Layer 2 of a small transformer language model trained on English Wikipedia (11 layers, counted from 0, width 96).
A neuron adds its activation times its output weights to the MLP's output. To switch it off is to set its activation to zero at one token and run the rest of the model.

Output weights of the MLP neurons that the questions are about. A number n stands for n times 0.00053.
n18: -139 179 -81 151 167 70 -21 -237 -119 -103 283 -294 -203 22 -3 64 56 -65 41 33 39 -131 -84 159 -6 237 132 18 -68 145 11 39 -245 76 69 -32 147 -160 23 17 62 92 -258 91 -71 92 -233 163 149 -23 -55 -194 258 149 -102 57 -48 36 -209 54 -372 52 84 -116 -44 160 -129 190 76 -25 -91 -27 -28 40 -7 107 64 98 -120 -217 141 -1 16 56 -25 -69 72 224 -6 -248 -292 108 138 -30 90 -156
n22: -142 -144 104 -164 119 -70 -101 55 -4 -51 -193 267 -133 243 -72 -19 -42 126 -95 175 -241 -178 73 179 93 -107 39 -197 60 -20 -26 356 -109 -86 271 -130 -113 59 102 -266 214 39 53 -224 25 16 33 -190 77 -68 -103 -58 -13 -22 -93 243 203 154 87 193 73 -88 105 99 -25 37 -76 -21 116 29 -13 39 -4 2 -193 -15 51 -25 261 -186 151 -21 31 56 -341 123 -38 81 -125 103 -65 -167 -90 73 -33 34
n23: -56 44 124 83 -184 -244 -85 139 194 191 -104 -60 90 -41 94 288 -85 -145 -61 104 -85 -105 -123 -130 -73 -25 27 -72 66 -212 1 73 -10 8 264 -261 59 -152 95 91 143 60 -11 93 -201 121 24 268 -103 147 37 -103 -7 30 102 56 133 -318 -32 264 -187 249 232 97 -379 -250 251 -116 -54 186 -173 217 1 73 46 -214 -5 -73 98 106 -99 -78 37 -272 8 -75 -82 -52 277 -39 -355 78 20 226 -203 109
n38: 83 -57 -25 50 197 53 -102 -7 -3 114 -75 100 196 -223 -96 -314 -69 -51 240 -52 102 -49 246 116 -208 -142 -51 -180 280 289 16 47 100 50 -147 -40 -224 -115 304 -142 -107 7 -175 38 137 226 -85 -130 267 -17 -158 -326 346 -238 36 144 -41 -23 -102 28 66 -19 -12 65 11 350 141 -7 157 -147 -68 -1 -51 -121 163 12 143 -229 -66 36 -105 -152 -32 -158 -68 17 -21 -232 -56 140 87 110 207 -205 -111 80
n61: -67 28 -139 5 19 126 -45 -2 -48 -91 -18 -63 39 -83 94 110 13 138 -255 205 87 -39 -63 -98 -156 -118 -120 231 158 5 -137 -52 167 0 -69 164 -188 277 73 -284 0 130 23 353 240 4 243 106 63 121 -133 79 84 16 -413 -19 86 -188 54 83 124 56 282 -142 -157 159 94 -237 -20 196 35 -169 -3 10 -14 14 1 -254 -117 -137 108 -74 70 -3 -116 198 29 7 -215 -45 14 173 -94 -101 -75 -250
n93: -129 97 55 -48 340 -177 32 -14 158 -46 -47 144 24 -201 -106 -172 -192 58 146 -44 120 -30 -172 103 -247 231 -89 5 -26 -21 65 66 157 -126 161 -6 104 -47 121 60 -45 -58 -81 67 -113 231 -12 -151 -54 -185 -17 17 253 -85 -47 -153 104 58 111 -293 147 -123 210 16 14 4 34 -47 -4 130 216 284 87 15 -252 -54 50 -1 245 -6 12 -109 -257 -169 30 -176 -32 -64 -13 -45 -11 -77 -87 144 119 -14
n101: -72 -108 -98 -120 -86 -97 -32 -10 353 -39 298 -30 -89 -74 -20 -34 -15 -214 330 -270 56 -137 201 121 194 -71 92 -7 -96 -287 14 -124 112 37 -151 -129 -98 142 -5 -80 73 -91 -67 -168 84 349 -290 -54 -158 56 -141 234 -119 214 -43 -15 -41 9 12 -11 -89 -77 385 -150 -405 35 145 325 47 -6 -14 -93 304 197 -38 103 1 95 68 -18 -229 62 157 15 228 65 -3 -21 -181 101 229 -216 -174 -237 77 13
n106: 239 -58 -25 206 -134 -48 -19 -219 -140 169 -70 -224 -35 -115 230 226 -221 -83 -46 -145 -47 7 27 66 -60 38 -47 299 -38 -104 360 251 29 113 -50 -6 -47 -366 -24 66 -123 211 -290 -46 12 -289 35 -193 -44 -71 -51 -139 18 187 -63 193 -106 57 -227 45 -91 212 -184 230 70 152 126 -41 -289 -219 -178 -1 89 -32 128 75 59 167 122 249 -171 -42 202 157 38 326 99 -193 5 -96 -291 176 43 -194 58 277
n137: -96 22 -154 -136 29 -327 73 -194 -14 71 277 134 -61 95 14 120 -126 -94 -146 -47 -86 374 318 4 211 55 -74 89 146 190 48 101 -113 159 24 -110 -216 -52 190 -222 36 389 -81 26 -138 -80 -25 10 -208 -62 -126 34 156 215 111 -30 -147 84 65 -44 -135 -74 230 67 1 95 -119 -150 91 -129 -101 -39 111 -27 -173 182 -225 -386 59 -80 -111 -167 -23 261 178 -90 -67 47 -167 304 -15 58 -82 -1 -126 80
n171: -268 -41 114 -78 -16 -169 -1 65 -5 -79 -45 196 -286 248 -11 -12 -34 70 -58 108 8 -10 121 -7 -347 -279 -44 166 -13 132 105 -70 -26 -222 148 -204 158 28 -17 -51 -64 74 -229 -70 -95 -24 63 3 115 184 -28 -108 -72 -100 90 109 -305 45 254 22 -129 49 -185 -14 2 17 32 173 256 70 82 0 -8 -142 -159 265 -50 169 -247 63 291 -149 144 -134 57 194 -101 -23 -166 129 113 13 117 31 255 19
n176: -115 118 -121 76 -84 21 188 -144 -55 -50 256 49 -9 -272 -73 -79 26 -154 83 -190 227 -223 -62 40 -129 -10 44 240 178 -187 -101 17 -303 -173 -174 111 -120 38 109 147 139 -52 123 33 209 -104 -118 29 -39 107 120 -266 95 149 -46 -56 76 -215 194 66 -158 -66 -231 16 -3 -190 -192 51 -43 -34 -42 -195 478 -98 49 52 -69 -4 99 -45 -24 -73 289 33 347 -142 39 -18 240 -71 122 -7 401 4 -36 -169
n177: -239 16 -14 -73 53 189 290 23 73 18 -23 -32 -88 -76 90 49 -23 -164 96 -5 -144 -106 290 104 -252 81 314 -13 35 -45 -142 163 -208 105 -157 81 29 256 -115 -199 193 -54 80 232 -105 -127 -169 -73 -39 151 122 15 -414 -150 -46 93 -33 -71 246 -9 30 -246 33 143 13 153 -13 -18 -230 95 -59 81 153 -173 -170 25 184 41 102 189 -54 -38 110 -265 89 -136 -308 90 -314 -56 -54 92 42 -39 129 195
n201: 47 10 99 233 -46 21 188 27 131 -238 -10 -265 -152 -74 -204 285 -256 -6 -78 -402 -80 71 -123 -193 -41 -86 3 129 -171 -3 -38 -23 -134 234 57 213 -12 -40 -249 16 72 165 106 -45 242 -135 99 -104 -56 79 0 39 129 66 -82 137 -12 90 -51 -176 -11 -125 86 118 251 280 -141 120 -119 -49 137 -79 182 -37 181 74 -84 -159 -56 54 181 -177 -410 121 191 32 -96 43 135 63 -269 -250 287 102 -207 -5
n210: 127 23 -86 102 106 -92 -49 -130 -31 163 -103 33 57 -97 -70 252 19 -45 76 184 71 -119 99 -29 31 -125 114 49 8 -263 -78 -98 301 196 -91 -19 -198 47 -333 262 334 86 -12 52 23 7 198 -27 100 -113 -261 -260 -72 66 230 93 -130 -66 -319 -222 190 -293 18 157 -15 252 111 -9 59 -73 -230 10 151 103 99 -122 207 -70 -175 84 -92 -195 -82 -1 146 -123 4 96 167 102 -69 21 201 -183 -425 -19
n213: 68 57 34 -63 127 -1 16 90 -380 -24 46 90 108 65 -116 -226 29 -171 -147 121 128 247 -122 -133 -154 -106 126 -77 223 -91 68 -67 33 73 38 4 105 11 6 -157 -1 33 44 -103 169 49 226 25 113 96 -41 -163 106 126 -38 243 -173 -94 -188 -92 -129 84 -23 200 -84 5 -193 148 205 -47 63 68 -74 76 -139 -67 -282 138 290 49 -267 -200 -7 78 -85 -23 -106 -81 -35 73 149 -138 33 45 147 -147
n231: -51 -105 -127 -67 124 -137 -152 -83 -116 38 140 -219 -72 47 34 80 67 51 44 -42 -39 63 171 -188 -82 213 -304 299 -141 98 -52 -262 110 5 68 70 68 -36 -100 214 -147 200 110 38 -162 -64 254 82 -167 112 -218 -48 185 21 17 -309 74 -42 -125 -102 -20 -41 -35 5 19 395 -216 183 78 -33 -158 -63 248 66 13 72 67 -214 124 -122 -329 41 -42 -102 91 -1 200 187 -15 -132 1 39 29 178 13 138

Each question names a token from some text and the token that comes next. It shows the activations a of the neurons there, in the order above. A number n stands for n times 0.0084.

Then comes g, the gradient of the next token's log-probability with respect to the MLP's output, scaled to length 1. A neuron's effect is roughly proportional to its activation times (output weights . g). A number n stands for n times 0.00078.

" st", then "r"
a: 269 0 0 0 0 0 33 0 0 144 0 0 0 0 0 128
g: -368 -69 11 -62 -135 181 158 -69 -157 -53 126 -253 -76 -9 -80 76 -239 -73 -107 206 -7 -104 -59 215 -285 -20 28 -53 -89 80 7 128 30 258 157 251 -133 0 -202 93 18 116 157 34 -2 -142 97 147 51 -63 17 175 -76 -99 258 88 7 -46 69 -152 -39 -131 -87 148 -40 -193 -162 9 34 40 -81 -136 -49 -42 89 -62 56 -93 34 8 291 -9 -138 0 237 -107 114 29 183 141 142 33 -10 151 -273 -41
Which neuron, switched off, raises the next token's probability most? n101

"v", then "is"
a: 0 0 0 0 0 0 46 0 0 0 17 0 296 165 0 0
g: -38 -195 20 141 54 -50 -123 -142 -43 114 -127 72 51 253 -54 162 25 187 121 153 -60 -317 -130 220 263 -62 12 236 94 -20 -58 -313 330 95 -160 75 -45 146 -66 -168 92 -144 123 -130 -190 -307 -102 259 15 -79 62 -51 -98 50 -90 -63 -28 32 -39 -42 106 166 165 -22 109 -144 -91 91 3 -39 10 -34 272 -64 107 19 163 -44 -211 16 62 -192 -105 -45 16 -178 56 -41 80 -89 92 13 24 -80 -98 -19
Which neuron, switched off, lowers the next token's probability most? n210

"m", then "ac"
a: 0 0 0 0 0 307 52 51 31 23 0 0 0 0 37 0
g: 0 -77 82 -193 134 -64 77 310 -153 385 -161 258 -99 -99 -112 27 9 -149 -121 86 95 -1 69 -260 -21 32 125 122 -104 -36 -170 -331 -44 35 68 -23 83 -59 -59 -4 140 -23 -35 -77 128 -74 10 87 23 88 33 58 46 -9 76 -261 -93 -154 154 -187 -44 71 47 -365 150 146 -41 102 -36 297 54 -134 -59 -87 -58 -318 78 -116 80 115 32 -103 33 3 107 4 120 -37 -8 247 -36 -25 -51 117 153 -26
Which neuron, switched off, lowers the next token's probability most? n93

" I", then "/"
a: 0 55 0 0 70 0 0 0 62 0 0 364 0 31 0 0
g: -124 265 71 -5 -103 2 -63 -35 41 153 90 111 192 144 -79 53 -190 251 75 160 -206 282 -5 20 93 95 -118 -158 13 -57 -125 -194 -138 -166 -179 -70 -110 -136 -154 30 -66 -58 278 56 142 199 129 66 24 66 -97 166 -112 -71 -248 -53 83 237 -6 29 87 -198 127 -70 -134 17 146 -92 77 -3 -32 -102 8 -164 -52 176 -106 -85 27 -15 71 -108 -24 210 230 -152 -129 -82 -122 -252 173 130 143 -199 54 -49
Which neuron, switched off, lowers the next token's probability most? n61

"v", then "il"
a: 0 0 0 0 0 0 0 0 0 0 0 0 186 0 29 0
g: -172 75 42 3 -110 38 -11 -42 -100 35 119 20 29 102 -25 -80 57 -200 -348 -31 15 129 -29 -310 -76 -59 -101 7 126 159 -1 -180 -104 115 72 -144 182 -99 133 95 43 -51 -101 -87 104 227 73 133 -13 -43 89 -159 318 155 190 -39 -175 -76 -201 223 32 -299 7 -207 112 113 -55 90 -195 46 114 58 36 -78 139 -105 -155 -92 71 84 -120 69 -193 118 -156 -36 134 -75 338 8 61 25 -102 -60 226 108
Which two neurons, each switched off alone, lower its probability most, in order? n201, n213

" |", then " "
a: 0 0 74 172 5 0 0 0 88 54 16 0 0 0 0 0
g: -449 -111 179 74 66 56 123 111 63 145 62 49 -90 -61 25 -165 -47 15 108 -49 -38 193 151 -3 -67 -149 57 -49 -33 -109 -42 43 -20 -142 137 -253 27 45 290 -91 -6 61 11 -262 22 -31 -30 -21 230 84 58 158 -170 33 14 -222 -110 -194 167 357 30 -104 78 -4 -89 108 49 132 -6 -288 -205 122 12 -54 68 -103 -64 -80 16 311 -75 -4 145 121 155 -93 -96 -172 26 23 -178 -13 155 -38 -126 42
Which neuron, switched off, lowers the next token's probability most? n38

"/", then "L"
a: 0 0 0 137 0 0 0 0 76 141 0 0 0 0 133 0
g: 172 10 -84 6 39 -196 -123 -9 -122 69 46 25 -166 283 -64 63 -29 -173 -78 15 134 166 127 31 64 -66 48 -145 130 -186 -135 85 24 318 119 175 125 -53 177 -146 77 -365 45 -112 5 54 -121 51 -143 27 -151 -69 25 -105 38 120 92 183 -108 -33 -17 -93 -134 145 25 56 -128 -191 -225 -116 28 272 -13 111 67 238 -24 -170 3 -99 -285 139 -30 105 -17 238 -52 -247 76 159 158 51 31 -147 13 -112
Which neuron, switched off, lowers the next token's probability most? n213

" n", then "am"
a: 70 51 0 0 0 0 10 0 0 18 0 0 0 0 0 0
g: 115 85 69 101 -36 -32 73 183 2 13 235 -23 -52 -199 -186 -91 79 -128 -1 19 -130 63 -26 64 16 -239 -76 -157 -67 10 68 -9 199 -52 174 4 21 104 -114 -2 17 172 121 26 74 120 103 141 -296 -266 205 -174 202 194 -160 10 321 -254 -180 282 -24 -117 -28 -104 133 -160 -263 -61 196 -115 138 -31 155 24 -14 -244 39 -25 -18 74 203 -128 17 95 -110 43 42 -133 -113 -29 29 27 -138 105 -102 -101
Which neuron, switched off, lowers the next token's probability most? n22

"il", then "it"
a: 0 56 0 32 14 0 0 0 0 220 179 0 0 0 27 0
g: -72 63 159 -161 153 199 3 -19 -179 87 105 -188 18 -33 -140 -52 -286 125 137 125 171 -31 188 44 15 136 68 116 200 -175 317 -106 -42 -73 -68 120 -20 133 -85 -34 -57 208 78 91 21 13 -203 52 -32 81 -108 23 -291 152 -3 90 -233 -205 47 -40 -213 -255 -78 -214 147 86 -104 -62 90 -116 -37 40 141 -51 39 -88 190 -83 -132 16 -15 -130 137 209 -37 54 -79 -211 9 56 -133 -18 155 40 239 -192
Which neuron, switched off, lowers the next token's probability most? n176

" con", then "f"
a: 30 0 0 0 0 0 0 0 0 135 0 61 0 176 0 0
g: 213 4 -153 39 254 -97 61 153 -66 -40 -18 224 128 -238 161 94 51 -74 75 9 -194 182 105 -101 80 -77 -4 146 8 -40 4 190 -70 -97 81 17 25 50 167 217 41 64 -215 -14 96 78 -20 152 24 52 -237 232 -47 -73 -63 -82 -142 -364 -176 -110 -97 -45 175 29 24 -25 159 122 145 -95 29 -194 151 -217 -40 -304 -283 -10 103 -31 -87 113 -51 206 -17 101 -129 -104 0 3 138 -41 -3 9 -175 -224
Which neuron, switched off, raises the next token's probability most? n171

"ap", then "id"
a: 0 0 64 127 35 0 52 0 124 0 0 35 131 156 294 134
g: 97 111 72 152 25 -104 -96 256 34 -3 -117 -169 72 -28 37 -32 165 35 174 -239 284 80 -11 -55 -21 -163 -261 -64 -317 168 -80 14 50 -312 -197 -167 77 80 -224 88 -26 -101 79 -50 -92 90 -28 210 50 -100 9 3 125 -20 7 -69 -189 -58 51 -156 20 -167 216 -78 187 159 -91 10 61 -151 -43 109 90 -88 75 54 2 -210 73 -173 183 13 13 130 57 154 66 57 -201 -235 125 207 -21 253 9 -12
Which two neurons, each switched off alone, lower its probability most, in order? n231, n201

"E", then " |"
a: 0 37 45 0 0 0 0 0 118 102 23 175 0 0 40 0
g: -140 174 75 -154 -70 -15 -80 158 287 -171 73 234 364 -85 -45 14 39 -45 -177 -110 98 213 -193 -134 -130 -85 -285 -134 -77 -21 -30 -184 -200 -133 -100 14 -22 39 215 -37 169 124 156 -40 -173 25 126 209 125 140 120 15 41 -116 35 50 41 -105 -73 114 47 -56 -231 130 72 41 -91 -86 -44 3 62 69 31 178 -70 -9 -30 -76 148 -41 -12 81 12 194 -19 50 152 -25 -66 148 234 -108 -242 -225 -116 -229
Which neuron, switched off, raises the next token's probability most? n177

"T", then "i"
a: 46 0 0 0 29 0 123 0 0 281 207 253 0 0 96 0
g: 69 128 -155 18 -37 -129 -92 13 307 -274 154 122 228 -160 -2 114 310 -79 -61 7 40 -13 211 -99 265 34 -50 276 -74 60 -99 -240 160 -87 -102 -96 -28 -49 15 -144 -47 197 -314 136 159 53 -231 171 1 -133 24 61 75 85 -158 108 72 68 95 -147 137 37 -16 57 -43 44 31 96 -23 -167 -107 80 -284 -20 20 99 43 -168 -6 -137 175 -164 -12 2 4 -97 -70 -100 -271 53 -100 -17 162 75 -40 -11
Which neuron, switched off, lowers the next token's probability most? n101

"k", then "ing"
a: 132 149 0 0 53 70 0 0 0 0 0 0 93 0 217 0
g: -13 44 46 103 -62 -148 -79 169 -14 246 143 -90 74 -80 -61 -84 -167 -58 68 341 97 -24 -55 311 -35 244 61 29 18 -17 -31 127 -23 -270 182 -165 9 -29 -138 -17 30 -109 -179 -90 189 -99 66 -31 -59 -170 19 107 -182 -131 -348 180 74 148 130 278 -129 22 102 -116 -45 -189 80 -11 122 102 218 -10 28 169 -164 52 98 -33 -106 2 189 -115 -9 64 -286 -166 -64 81 -13 -116 -140 20 28 54 -187 -10
Which two neurons, each switched off alone, lower its probability most, in order? n22, n18

"g", then "y"
a: 91 0 0 52 0 0 0 0 0 171 0 0 154 0 184 45
g: 70 -168 21 126 -6 -105 -85 -89 134 158 -154 -132 -271 227 107 109 -123 -54 201 -47 66 -92 121 41 -175 -110 -115 63 -55 116 163 -60 80 -79 -53 108 103 -102 -26 193 46 -87 39 -196 4 -233 -113 -5 22 176 121 -198 -189 -107 42 -300 -188 106 299 33 -48 -2 31 -316 -131 -80 57 129 89 140 218 114 151 136 -51 70 -261 -213 44 59 -30 -98 48 -46 -41 120 100 91 -60 61 318 -12 106 -60 -30 15
Which neuron, switched off, lowers the next token's probability most? n171

" g", then "en"
a: 205 0 0 0 0 0 0 0 0 262 0 0 147 0 0 25
g: 14 -3 61 20 42 -144 -163 31 174 -37 -353 71 -154 309 -122 -124 -210 -48 131 -35 -98 -25 -32 -87 -187 -121 211 254 -174 -194 0 26 -269 72 136 -36 -35 7 -80 219 18 -136 -176 103 83 10 -168 -63 194 -16 -137 -147 75 90 -141 37 -82 2 46 87 -4 120 81 30 28 168 -154 103 -110 -38 62 -82 247 11 87 -77 194 111 -263 116 -25 194 -22 155 -167 131 125 65 196 74 53 -35 -101 -186 -35 220
Which two neurons, each switched off alone, lower its probability most, in order? n171, n201

"a", then "h"
a: 0 76 0 0 0 4 0 0 56 0 0 162 0 102 28 171
g: -115 -96 115 -49 -162 61 29 73 -112 -16 51 -47 80 -93 -172 241 -352 -13 114 141 -91 -117 -222 323 41 106 102 91 195 102 23 194 -17 -168 13 72 116 94 18 119 66 -208 241 -44 -175 124 157 -149 -150 142 129 -13 -189 -145 164 246 -190 -107 -39 -92 -50 191 99 -133 -93 122 -12 -86 51 52 46 -111 131 130 -282 -172 -117 24 131 23 60 30 30 -165 -138 -156 -96 -67 183 -31 132 -159 60 -50 -21 6
Which two neurons, each switched off alone, lower its probability most, in order? n177, n22

"p", then "el"
a: 0 0 78 0 0 0 84 0 0 0 138 0 8 91 0 63
g: -242 -85 -84 105 -210 115 -149 308 30 169 -14 89 -251 93 166 -6 -50 104 138 -248 40 -12 -38 -90 -72 81 -264 93 47 -230 -179 -26 -160 -14 -175 -176 -15 38 87 -233 119 -2 -47 -99 222 71 -74 -227 312 -110 163 -13 -20 -35 95 74 -107 257 72 87 -22 -132 -6 46 -53 115 44 -75 69 -145 80 37 139 83 62 11 -114 -26 -115 42 187 115 161 -123 -139 29 65 -51 -254 18 119 6 -13 5 297 119
Which two neurons, each switched off alone, lower its probability most, in order? n101, n176

"id", then " an"
a: 0 0 0 161 0 0 0 0 0 119 0 0 173 21 94 0
g: 218 -36 45 41 20 28 -73 265 191 243 -6 48 -171 -282 -57 -244 107 30 101 -317 -103 16 -106 -20 -101 -70 3 -42 23 171 -192 36 23 8 -86 212 -96 -125 18 195 -109 -151 138 -248 76 -101 79 87 40 -2 13 -146 205 181 32 -55 195 -77 -43 -83 -114 112 135 -343 81 210 18 -136 -107 -11 -22 -23 197 -185 13 -78 106 -37 30 172 -62 224 33 -96 22 -20 -19 264 -244 -68 -38 -85 90 -37 -42 114
Which two neurons, each switched off alone, lower its probability most, in order? n38, n201

"an", then "a"
a: 0 16 0 220 0 0 0 0 17 33 59 0 175 0 157 0
g: -107 -37 -149 73 219 -155 -2 59 19 7 -276 -56 -17 163 -2 5 -47 65 -263 114 186 -254 32 -188 -7 -164 -225 260 35 -49 -24 29 -91 84 -87 -42 -116 -32 18 -78 -4 -115 62 -44 -97 -66 19 -183 -112 71 -36 56 121 -131 -44 -180 134 139 -59 -131 125 -172 368 189 144 201 -107 -43 54 116 55 -85 -41 -42 27 -110 39 44 -142 249 91 -141 -83 220 258 15 -27 -133 101 -3 -121 36 47 -10 247 332
Which neuron, switched off, lowers the next token's probability most? n201

" |", then "\n"
a: 0 0 0 296 0 6 0 0 120 106 0 0 0 0 12 0
g: 104 61 -130 34 158 -83 150 -219 -381 -2 -126 29 -15 86 80 112 58 37 -238 -4 65 -253 -127 -144 74 38 0 -180 -58 4 70 -144 61 165 -203 -59 103 -135 -230 -115 -126 -32 -67 66 15 -6 211 -73 -310 -14 128 -222 94 12 16 190 -55 -7 -32 -5 181 -71 -123 253 -89 7 -84 -87 126 250 146 74 98 164 -167 39 153 -38 35 -156 160 -41 -114 -4 113 -11 277 83 211 42 -65 221 38 -86 -83 119
Which neuron, switched off, raises the next token's probability most? n38

"k", then "-"
a: 128 93 0 0 0 0 0 0 0 0 0 0 0 36 93 0
g: 65 41 -169 -23 45 -127 142 -183 122 162 154 -262 -46 134 -84 -64 149 136 -132 42 157 -104 155 -281 -235 -97 21 -61 -149 35 74 14 -87 93 -162 -152 -52 36 -14 152 -44 -63 -52 -128 14 -45 -316 -91 81 0 98 -3 127 21 6 -280 148 -70 35 273 -73 -54 -7 126 -155 -104 -21 -122 103 -172 -55 -70 68 202 28 240 8 -42 222 183 287 -231 28 -81 220 93 203 -2 70 8 95 -150 -55 -104 -17 176
Which neuron, switched off, lowers the next token's probability most? n18

"c", then "ine"
a: 0 0 0 0 0 0 0 0 0 139 0 0 0 0 79 0
g: -41 59 235 -27 -7 -193 133 55 186 -237 -29 92 92 22 29 210 -77 2 -61 302 -215 26 4 256 -59 312 52 -116 98 109 234 -231 -160 -109 9 210 122 75 -215 -24 70 97 -219 -48 -61 90 -323 -53 146 2 18 27 -43 -227 24 85 -159 -111 -39 61 192 133 8 100 218 -56 84 -105 -297 -97 -110 -98 -5 105 -34 -108 -192 -199 -45 68 -21 -73 -10 42 -156 97 -49 74 50 94 -77 -25 99 71 -44 -97
Which neuron, switched off, raises the next token's probability most? n213

",", then " f"
a: 0 0 0 85 0 0 0 0 60 0 0 0 0 0 0 143
g: -108 250 -192 -42 115 54 132 -133 93 -247 105 -97 -203 -214 8 40 17 88 -96 13 224 -12 -59 18 0 225 -55 -34 -175 138 37 24 -115 42 90 23 -201 13 -121 111 -160 280 130 45 -56 185 206 82 -84 -114 102 -128 -84 -60 39 -207 -13 -17 139 1 74 -16 -110 37 154 118 -28 17 -184 283 109 120 -95 113 -117 73 99 -43 -110 254 -17 -101 32 131 73 158 -284 158 -282 -193 -138 42 -224 -128 37 -59
Which neuron, switched off, lowers the next token's probability most? n231

"x", then "p"
a: 0 52 0 0 0 0 0 0 143 0 0 0 0 176 57 0
g: -22 -237 191 25 103 8 102 95 10 84 -25 118 -146 87 -23 -96 -128 210 -181 -241 141 46 50 175 142 -54 159 45 -267 108 172 -168 -31 -24 23 -92 -35 124 57 -112 170 -54 59 158 -156 -128 261 352 -144 -151 -9 -100 54 -195 28 -203 -48 -64 -96 3 133 -96 -65 -199 125 -19 -49 119 34 183 -112 -280 54 9 42 -159 -8 -151 -99 143 -225 231 207 -54 -28 -101 201 -43 0 49 -1 118 132 -87 -129 -5
Which neuron, switched off, raises the next token's probability most? n213

" w", then "b"
a: 0 0 0 0 11 0 44 0 0 165 87 0 0 0 0 0
g: 219 -93 -12 42 -47 202 120 -22 52 -124 -75 20 4 -8 -218 -25 111 -154 172 184 -13 -4 189 199 -54 -9 -190 186 -28 54 -106 26 164 147 199 268 -211 21 140 51 20 -150 -87 -170 -24 -106 -144 19 216 48 -165 -221 -77 86 73 86 -73 -424 -9 -75 42 -9 -58 137 -131 -9 -11 -44 124 139 36 -78 107 61 90 42 -7 -149 -48 -261 -160 70 -15 57 -24 -49 -27 22 -123 120 160 -344 75 -235 80 220
Which neuron, switched off, lowers the next token's probability most? n176

"i", then "or"
a: 0 0 35 0 0 143 0 0 51 0 0 0 23 0 165 7
g: 200 -158 20 -143 186 67 -33 -108 129 -43 -106 -171 -89 105 -36 49 58 302 -149 292 287 -124 125 58 -121 -6 -5 -101 -101 147 84 -71 16 -92 277 -177 -148 357 -180 -33 72 115 -11 -97 -31 76 39 -6 -93 179 -271 -119 32 -172 107 -44 180 24 162 -26 -38 -35 -130 -212 -191 66 121 60 111 -185 -30 -1 25 185 69 129 107 -61 -136 -126 -57 -309 17 -67 -139 121 6 -33 18 59 -54 -81 -63 38 180 -41
Which neuron, switched off, raises the next token's probability most? n213

"19", then "5"
a: 0 0 0 0 0 0 0 0 0 0 0 57 0 0 0 0
g: 129 17 -24 21 104 -189 145 105 14 -44 -4 196 103 168 81 -73 -18 121 15 -32 50 226 -305 156 26 31 -155 116 -270 341 -127 -285 131 -160 -111 61 16 -114 -10 -134 -54 102 -49 -210 -142 -44 -11 246 -37 -40 -65 69 110 -56 -31 61 -96 -182 20 65 -110 -248 -117 -162 -63 226 -56 177 -148 47 157 -121 26 -54 -136 125 -54 16 27 150 61 -77 -149 55 -28 -1 -145 -28 338 -23 224 68 11 226 -49 -141
Which neuron, switched off, raises the next token's probability most? n177

" m", then "al"
a: 92 0 0 60 0 0 128 0 0 87 27 0 0 0 0 0
g: -100 33 -48 -27 -73 51 -91 70 -121 101 -186 -355 -265 428 -54 3 139 -144 192 -196 44 1 -232 -88 -128 228 -93 -96 -32 19 -41 159 -68 121 20 -26 -61 146 -107 345 -31 -121 90 -16 -49 157 -9 -178 9 -31 -128 -64 -92 93 -114 128 -19 -83 43 86 121 -28 54 -199 22 234 86 -67 -87 13 70 301 10 -225 -15 184 -63 151 70 -163 -138 22 37 115 90 112 -81 83 34 -49 -10 -189 41 101 32 191
Which neuron, switched off, raises the next token's probability most? n38

";", then " W"
a: 0 36 153 297 0 0 0 0 0 99 0 0 0 0 72 103
g: 53 107 135 -97 -6 62 2 -56 -105 95 -120 160 42 -206 -61 -252 -168 -44 43 43 276 152 30 -122 33 6 -122 58 35 94 -43 219 -84 51 -335 -77 34 -121 24 -187 -233 16 184 205 -88 -210 -88 180 76 222 -295 96 121 49 204 29 75 -25 -51 -62 -235 -65 -48 3 46 87 -47 155 -127 -312 -110 45 131 -110 -76 174 11 -6 2 -60 -58 144 -99 -38 -122 139 39 243 91 109 41 139 169 52 11 -271
Which neuron, switched off, lowers the next token's probability most? n38

" c", then "an"
a: 0 0 0 0 0 0 0 0 0 174 0 0 0 0 0 0
g: 283 -86 -125 53 -142 74 -182 36 -27 3 -138 -36 287 -76 0 49 -156 232 19 207 135 -103 -97 58 206 33 121 164 -184 186 41 -64 229 -86 6 -46 -9 139 51 92 -85 -87 -102 336 76 20 -8 -104 178 58 156 239 -138 -57 -294 -157 -203 -183 61 35 36 -89 0 -10 63 7 191 71 -130 -68 -86 131 41 -72 -187 220 -62 -18 -43 12 -168 -148 95 130 -189 68 -65 -43 3 -286 -16 -46 7 -117 -203 85
Which neuron, switched off, raises the next token's probability most? n171

"ell", then "ow"
a: 0 0 0 0 0 267 0 0 0 0 0 0 0 0 0 0
g: -190 236 208 -282 275 -162 -257 107 -92 74 75 -47 -22 120 10 5 -55 -112 298 126 12 -114 -188 65 -37 -163 -387 66 -141 -14 11 -63 6 8 25 44 258 -116 12 294 -162 96 -17 -9 31 24 -7 -137 -210 54 -36 92 -94 55 -33 57 -11 60 -137 -73 -3 96 -14 39 128 -79 -116 -117 141 87 22 147 131 -199 24 -9 130 -47 -11 -203 -183 3 -34 110 -8 -29 6 -168 43 35 -109 0 25 162 271 296
Which neuron, switched off, lowers the next token's probability most? n93

" n", then "on"
a: 117 26 60 0 0 0 14 0 0 139 44 0 0 25 31 0
g: -73 6 111 -235 -54 -191 135 185 55 0 160 9 287 31 -31 33 109 134 96 -69 -12 -54 -73 68 207 -153 -251 73 -82 -15 -171 22 -62 -27 -250 77 -166 -85 53 203 211 -87 75 8 -65 -171 154 116 3 -30 -50 -39 -183 -62 62 92 184 -142 -80 32 155 60 65 -71 77 -223 -99 -123 90 197 69 74 101 -69 80 -112 162 -228 -234 -222 249 -57 -37 134 -223 34 140 148 -11 -89 318 49 -103 -206 -40 -84
Which neuron, switched off, raises the next token's probability most? n18

"b", then "w"
a: 0 0 16 0 0 0 77 0 0 68 0 79 0 0 0 0
g: -109 251 12 19 -23 -42 111 -57 -191 60 -141 23 102 54 -158 -49 92 -113 270 -49 124 -71 221 234 -159 -306 16 126 144 13 274 -127 18 74 -55 29 -43 20 77 -204 54 -49 -205 -109 -65 -241 -54 15 56 252 161 -236 -137 -181 -19 31 104 -17 109 -165 -47 -9 192 81 -88 42 45 -100 132 6 13 180 -114 197 23 -14 170 -55 -99 172 -260 75 -75 29 278 -105 -193 84 -96 104 -196 -149 64 3 -88 22
Which neuron, switched off, lowers the next token's probability most? n177